Layer 10 of a small transformer language model trained on English Wikipedia (17 layers, counted from 0, width 64).
A neuron's activation on a vector x is GELU(weights . x + bias), where the dot is the dot product.

Input weights of the MLP neurons that the questions are about. A number n stands for (n - 500) times 0.0017.
n18 (bias -0.125): 647 380 628 614 761 615 752 586 780 567 400 540 528 472 486 716 568 480 519 593 409 31 520 514 627 540 748 502 536 500 408 269 529 628 784 609 427 532 465 781 573 398 708 476 458 499 519 654 490 361 616 494 493 414 630 602 479 649 488 365 736 526 298 387
n30 (bias -0.096): 168 619 253 465 848 584 624 410 595 861 797 590 524 629 403 558 460 455 646 342 557 621 268 378 520 778 385 405 657 430 558 519 561 513 481 668 371 315 388 791 319 481 552 304 642 420 739 427 544 350 461 558 270 598 641 511 251 474 468 649 488 384 443 340
n53 (bias -0.102): 254 471 361 609 515 348 703 470 386 593 230 370 256 685 570 583 551 366 416 622 609 352 580 649 496 416 475 593 477 493 577 371 728 326 529 184 440 723 444 311 235 586 673 360 568 598 602 183 479 837 680 371 490 594 783 560 474 523 645 205 611 330 519 329
n68 (bias -0.122): 636 618 204 175 228 534 684 436 323 358 332 420 591 446 512 281 512 534 495 519 489 503 445 776 447 614 440 570 315 404 193 450 374 501 372 457 412 900 631 430 424 507 711 553 608 593 486 461 519 322 605 446 623 461 368 503 628 534 362 632 540 175 357 531
n70 (bias -0.041): 575 267 398 605 241 424 545 733 444 582 800 585 274 566 185 558 499 710 331 553 569 674 421 508 644 492 856 593 716 360 582 266 585 359 517 686 297 219 367 276 471 635 395 418 760 435 476 426 576 469 601 481 653 773 492 476 507 715 622 288 481 264 746 468
n99 (bias -0.038): 542 253 158 368 490 665 495 554 212 156 685 538 494 247 465 486 488 472 436 490 427 697 287 326 497 323 447 366 613 536 550 433 287 550 584 332 701 310 481 766 495 594 215 644 579 568 439 534 485 632 443 538 471 527 571 644 504 461 612 451 506 382 590 497
n102 (bias -0.050): 469 568 520 460 561 473 502 463 368 505 489 239 464 445 276 521 554 526 310 241 514 568 236 286 412 417 468 577 402 533 247 873 405 628 573 424 461 713 435 519 717 581 875 391 807 500 390 481 635 282 380 548 415 554 490 124 531 592 550 353 452 507 585 426
n108 (bias -0.043): 417 564 492 418 666 572 631 616 564 702 393 557 472 292 501 645 460 257 686 598 592 686 187 517 460 613 478 449 345 325 400 655 311 505 516 434 330 485 626 550 787 342 569 233 684 472 492 568 614 357 814 667 269 889 446 448 769 553 353 528 553 541 664 415
n109 (bias -0.076): 302 470 420 455 488 549 542 382 736 434 681 413 419 474 222 399 372 802 235 600 394 797 325 356 489 517 544 247 691 702 494 416 649 506 130 293 629 508 490 416 389 376 395 575 642 364 600 407 495 348 577 435 577 620 449 463 591 393 502 474 526 454 343 632
n127 (bias -0.036): 484 723 445 707 534 340 523 321 521 551 485 533 234 618 650 422 413 710 342 614 547 727 715 351 384 549 455 437 634 378 471 439 143 560 435 638 581 211 623 570 540 606 472 464 520 505 195 264 480 548 490 391 261 576 579 348 497 603 485 414 572 382 782 203
n139 (bias -0.128): 544 431 239 310 565 542 555 490 798 503 662 294 576 490 479 357 557 827 508 332 577 424 498 625 474 394 130 639 587 727 666 350 295 296 504 807 847 691 441 593 457 261 512 517 649 354 337 645 535 392 748 253 399 681 518 548 758 479 427 539 593 631 376 581
n140 (bias -0.126): 427 471 334 401 455 493 336 534 388 574 270 509 431 679 545 275 591 771 693 561 644 571 626 156 417 703 760 542 716 378 433 741 608 529 654 357 479 704 359 759 683 528 572 464 667 551 582 529 518 156 578 620 398 536 367 636 495 466 396 597 488 224 516 285
n141 (bias -0.075): 340 444 565 598 627 473 715 588 600 631 506 472 535 565 287 552 566 426 365 558 462 538 453 704 575 553 698 368 437 206 323 432 381 592 635 319 686 284 662 570 348 509 357 677 484 582 652 600 326 291 387 485 155 644 343 558 458 669 286 336 416 416 688 398
n151 (bias -0.133): 442 610 655 592 519 357 477 394 606 367 496 539 546 605 496 535 535 430 312 380 709 567 308 667 193 314 249 750 261 383 559 548 649 534 901 359 194 569 482 631 608 531 667 293 519 776 389 396 331 482 537 395 496 617 425 375 618 429 412 739 524 547 506 532
n175 (bias -0.071): 218 619 280 481 438 438 549 570 520 509 545 545 591 321 609 220 341 425 452 507 314 509 608 481 337 546 535 712 430 324 666 443 538 343 865 538 540 495 419 474 429 549 331 469 772 477 375 738 533 366 612 512 512 689 506 513 390 742 407 629 482 828 528 641
n187 (bias -0.054): 516 412 331 188 426 482 523 509 293 398 620 572 607 746 437 314 504 497 512 737 780 509 276 502 456 226 623 397 570 460 887 247 583 724 546 558 633 975 362 596 577 410 531 320 319 325 585 564 508 717 513 450 399 572 502 539 530 478 439 458 611 448 666 729
n224 (bias -0.119): 766 465 223 475 562 518 512 316 596 371 542 714 546 822 284 387 502 503 324 556 557 434 376 598 522 534 585 466 544 580 664 608 521 509 527 502 442 252 280 639 632 771 675 585 504 824 369 403 361 462 750 325 571 827 484 546 410 327 566 503 374 447 622 506
n227 (bias -0.137): 114 465 577 630 389 710 615 354 652 416 577 630 542 400 591 552 488 361 655 293 646 526 179 542 262 502 588 436 444 357 371 698 447 334 718 455 500 471 482 673 520 451 189 634 499 606 334 592 727 468 599 394 557 670 590 404 512 542 563 375 549 278 321 735
n232 (bias -0.115): 322 547 419 494 193 532 607 476 351 426 294 399 287 478 430 480 523 747 577 622 365 638 356 388 413 517 590 471 518 681 249 193 453 365 638 434 520 575 356 900 612 596 396 634 514 808 570 415 794 872 650 288 331 629 568 278 570 283 559 380 510 444 497 515
n235 (bias -0.097): 665 208 338 596 508 612 513 817 215 442 556 584 565 639 564 535 377 311 399 464 530 390 524 619 341 870 490 266 696 468 572 397 635 478 533 467 669 532 422 646 506 466 455 737 333 243 637 740 630 305 496 497 547 597 382 295 448 477 361 671 536 388 675 499
n242 (bias -0.143): 696 540 633 278 487 443 443 571 324 437 199 412 555 461 521 496 97 505 492 216 642 517 586 625 425 479 409 313 712 730 538 319 597 275 370 552 368 492 546 685 466 487 454 675 157 385 274 526 569 585 615 343 525 519 666 592 513 812 485 570 645 645 658 453
n243 (bias -0.174): 393 450 362 689 597 683 342 545 494 302 522 808 338 573 570 442 542 292 589 196 415 598 461 545 382 589 481 295 501 908 571 334 744 433 573 177 623 352 676 507 238 603 524 568 534 590 325 715 480 388 673 559 585 388 551 749 656 192 574 424 566 634 563 484
n245 (bias -0.111): 480 409 548 338 327 583 465 477 712 516 395 580 335 726 499 610 225 432 512 362 406 561 345 618 442 514 634 84 723 605 481 401 368 542 655 444 318 653 534 499 643 558 747 919 601 401 536 750 579 553 419 430 441 607 492 323 649 525 645 389 609 77 257 249

Each question shows a token from some text and the vector x that enters the MLP there. A number n stands for (n - 500) times 0.0085.

"st": 364 598 567 610 359 431 410 466 482 611 462 400 395 520 328 421 648 351 469 710 367 402 616 449 535 412 400 506 457 257 473 349 388 522 372 451 303 264 461 399 496 473 230 425 415 506 420 348 624 451 310 376 620 268 319 527 599 485 595 577 579 652 500 355
The most active neuron and its activation: n127, at about 2.9

" |": 427 342 562 490 405 473 611 462 448 477 591 530 763 411 420 477 527 270 539 543 474 265 521 517 653 380 321 511 730 281 439 469 467 353 439 549 675 314 485 475 556 777 574 474 433 430 549 520 389 583 412 570 456 449 143 566 616 400 679 499 583 624 448 500
Which two neurons fire most, strongest first? n99, n141

" (": 399 526 584 484 500 278 315 554 520 592 499 440 498 461 424 479 453 287 513 616 423 526 517 391 571 250 367 525 693 250 462 560 428 345 545 570 514 507 524 473 718 487 513 402 379 534 638 395 435 587 633 632 706 282 209 406 488 509 699 649 400 689 543 404
The most active neuron and its activation: n151, at about 1.2

"ad": 223 393 629 502 348 509 439 485 523 584 596 353 584 517 383 496 587 418 718 577 530 202 455 482 445 411 243 570 574 528 452 507 420 459 221 396 590 481 525 411 561 359 427 171 444 603 517 592 563 593 389 612 590 425 429 530 633 462 706 558 547 667 599 406
The three highest activations, in order: n139, n108, n53

" pop": 474 439 543 614 422 432 297 447 502 596 574 424 510 318 472 281 405 369 403 520 467 279 633 429 393 556 441 557 656 438 527 400 596 433 452 527 397 512 652 217 602 514 278 444 394 508 403 529 385 549 467 637 745 370 287 440 609 309 569 453 439 719 264 473
The most active neuron and its activation: n175, at about 1.8

"mp": 278 396 521 441 349 417 427 312 451 650 595 552 646 497 546 332 321 518 517 632 536 417 526 357 609 622 285 458 553 255 489 427 387 518 357 470 498 325 438 425 638 361 532 346 409 479 557 668 496 618 389 647 628 391 372 297 548 413 508 509 322 387 233 440
The three highest activations, in order: n30, n109, n245

" |\n": 347 383 478 584 632 494 547 479 399 414 687 385 519 493 493 346 397 389 584 564 494 437 353 511 557 479 431 397 630 169 446 377 331 449 448 510 454 373 351 405 702 434 682 467 451 469 541 511 461 594 473 711 737 262 262 505 535 310 629 645 516 619 554 355
Which two neurons fire most, strongest first? n99, n235

" th": 219 538 568 505 755 332 356 360 459 685 412 281 504 439 495 516 396 499 592 412 372 366 687 435 538 521 430 472 643 114 452 487 508 455 526 477 561 367 421 530 749 534 391 452 414 618 538 517 680 431 379 670 659 380 380 554 560 492 548 428 450 557 568 476
Which of these neurons fires most? n140

"ath": 380 425 500 479 452 347 350 546 467 680 494 377 517 489 346 489 448 284 536 579 467 350 436 528 530 442 350 260 550 316 354 480 522 284 370 454 347 445 337 433 646 285 502 548 288 502 496 444 479 511 448 283 649 312 191 486 595 369 566 472 399 626 604 465
The most active neuron and its activation: n242, at about 1.4

" ": 465 393 533 389 572 362 386 465 363 566 566 405 799 435 533 379 488 290 631 505 365 416 516 358 617 401 291 662 540 384 434 601 465 532 458 550 622 341 528 442 692 553 414 522 459 613 483 416 333 551 668 662 828 431 397 489 454 511 746 520 332 619 449 409
The three highest activations, in order: n99, n175, n224

" F": 195 423 481 491 351 403 372 516 380 756 466 442 644 562 456 398 593 420 515 486 287 377 482 435 561 488 290 643 773 404 468 515 426 406 340 442 488 343 581 432 691 341 511 359 480 516 584 591 475 675 333 656 746 408 373 390 542 496 552 507 459 556 491 628
Which two neurons fire most, strongest first? n175, n102

"ge": 584 647 530 541 430 388 474 479 381 856 444 443 525 498 305 445 605 406 398 524 485 374 477 526 624 427 385 306 487 325 470 465 383 307 391 625 488 452 359 452 606 438 491 576 345 666 509 439 438 586 561 584 685 315 216 455 607 358 749 544 328 509 381 447
Which two neurons fire most, strongest first? n224, n68

"15": 468 309 515 429 511 380 453 413 634 458 584 347 696 291 500 397 624 337 540 586 339 484 454 506 456 380 314 420 643 421 397 465 217 370 517 518 597 429 485 330 650 407 498 543 390 494 441 504 629 479 383 456 816 401 194 546 367 462 598 506 373 569 381 407
Which of these neurons fires most? n99

" The": 395 422 375 561 411 429 367 454 480 699 442 445 641 593 470 429 473 321 726 577 552 346 464 423 598 428 364 455 631 407 379 441 449 385 481 627 567 351 490 407 460 711 418 316 310 382 616 539 478 513 346 664 600 199 177 461 662 395 502 589 424 562 508 526
The most active neuron and its activation: n235, at about 0.72

"ot": 649 333 728 408 460 275 415 377 267 723 496 496 457 463 416 465 449 409 581 589 375 372 542 434 537 462 391 395 509 458 572 465 431 442 229 584 613 523 414 625 597 366 398 351 385 664 342 473 512 501 525 406 636 242 381 408 572 429 689 422 548 519 252 555
Which of these neurons fires most? n242

"ord": 321 450 652 390 378 164 344 525 331 511 582 546 543 398 445 490 511 449 515 511 279 488 479 375 572 610 455 271 588 285 477 473 355 358 441 505 358 420 439 371 725 437 368 463 568 601 501 522 643 479 475 391 578 322 367 332 660 311 630 574 403 550 363 569
Which of these neurons fires most? n232

" game": 369 443 480 458 530 470 469 486 416 681 507 384 535 605 406 383 539 445 544 546 454 288 538 529 604 423 396 429 682 248 512 430 535 399 383 597 288 442 503 358 606 487 397 529 476 557 443 558 390 595 404 455 699 279 101 404 592 346 632 385 349 577 263 421
Which two neurons fire most, strongest first? n245, n70

"for": 376 470 635 472 337 633 400 675 558 589 599 492 614 590 588 375 274 419 528 497 417 338 282 433 483 479 530 346 623 255 553 337 620 468 318 505 440 403 581 311 413 349 388 393 571 633 550 686 653 595 452 584 687 337 385 448 511 434 477 675 459 726 523 515
Which of these neurons fires most? n175

" his": 331 476 489 523 383 424 456 544 572 595 390 422 617 568 556 173 624 264 635 519 385 335 499 471 487 473 442 471 561 424 363 308 390 550 421 707 484 520 603 473 594 666 395 431 297 421 662 608 361 495 380 429 565 341 120 546 600 548 559 584 401 595 497 499
The three highest activations, in order: n68, n141, n175

" R": 341 465 562 570 626 416 401 501 296 756 558 440 702 508 385 331 485 306 595 529 353 409 611 416 623 485 366 529 571 440 532 432 431 519 520 424 492 168 448 503 587 478 513 254 523 577 703 728 436 620 527 737 602 309 356 525 578 477 647 472 489 592 471 516
Which of these neurons fires most? n30

"ild": 181 462 575 480 406 448 385 474 481 580 552 363 542 514 442 258 430 344 514 593 334 283 592 378 581 563 518 300 621 328 592 519 472 388 373 636 401 563 526 308 518 493 296 536 670 436 466 627 397 559 509 482 732 333 320 490 722 367 543 470 379 605 546 497
The three highest activations, in order: n175, n109, n70

"ing": 517 493 596 530 362 230 535 552 495 582 583 443 699 663 535 364 535 412 545 422 422 422 381 464 519 511 489 518 497 346 435 452 207 412 439 502 538 489 491 413 597 536 325 700 440 545 448 579 564 561 241 427 422 424 311 278 745 358 709 629 252 518 405 401
The most active neuron and its activation: n245, at about 2.7

" of": 484 492 481 452 461 606 430 512 436 785 381 486 644 585 450 482 489 210 408 665 454 370 311 429 532 362 244 624 571 367 519 438 448 392 404 629 545 369 530 394 644 684 535 458 403 573 522 442 483 586 584 590 400 364 142 588 678 398 656 587 471 512 438 387
Which of these neurons fires most? n108

" between": 555 498 479 480 508 539 407 476 392 588 414 468 711 559 576 535 527 177 504 578 482 404 378 427 598 323 452 518 580 256 378 362 421 417 442 597 501 513 484 380 774 759 431 496 404 643 502 423 666 561 462 524 614 335 117 445 654 412 518 548 419 451 487 380
Which of these neurons fires most? n68

"isc": 592 381 663 630 467 475 378 492 616 751 668 563 591 592 497 336 560 321 522 635 429 356 404 591 637 514 444 620 572 360 432 554 313 468 403 543 402 342 449 561 567 354 574 362 247 522 479 459 485 572 530 592 454 228 458 374 660 451 681 330 550 524 222 466
Which of these neurons fires most? n18

" to": 460 446 434 388 370 575 386 478 433 565 517 383 570 519 493 655 480 252 506 668 469 325 377 372 607 374 362 417 552 392 463 405 457 333 564 561 549 232 549 245 725 629 373 473 400 647 624 388 570 558 442 534 515 389 284 617 557 442 666 573 236 508 406 364
Which of these neurons fires most? n99

"s": 500 552 679 630 417 370 489 585 599 737 426 489 635 575 336 555 444 347 708 539 383 374 567 403 535 341 439 414 459 362 572 424 410 560 314 346 614 409 443 261 728 496 507 561 233 650 575 649 582 541 600 447 606 299 415 584 449 531 561 529 375 511 270 516
The three highest activations, in order: n18, n245, n141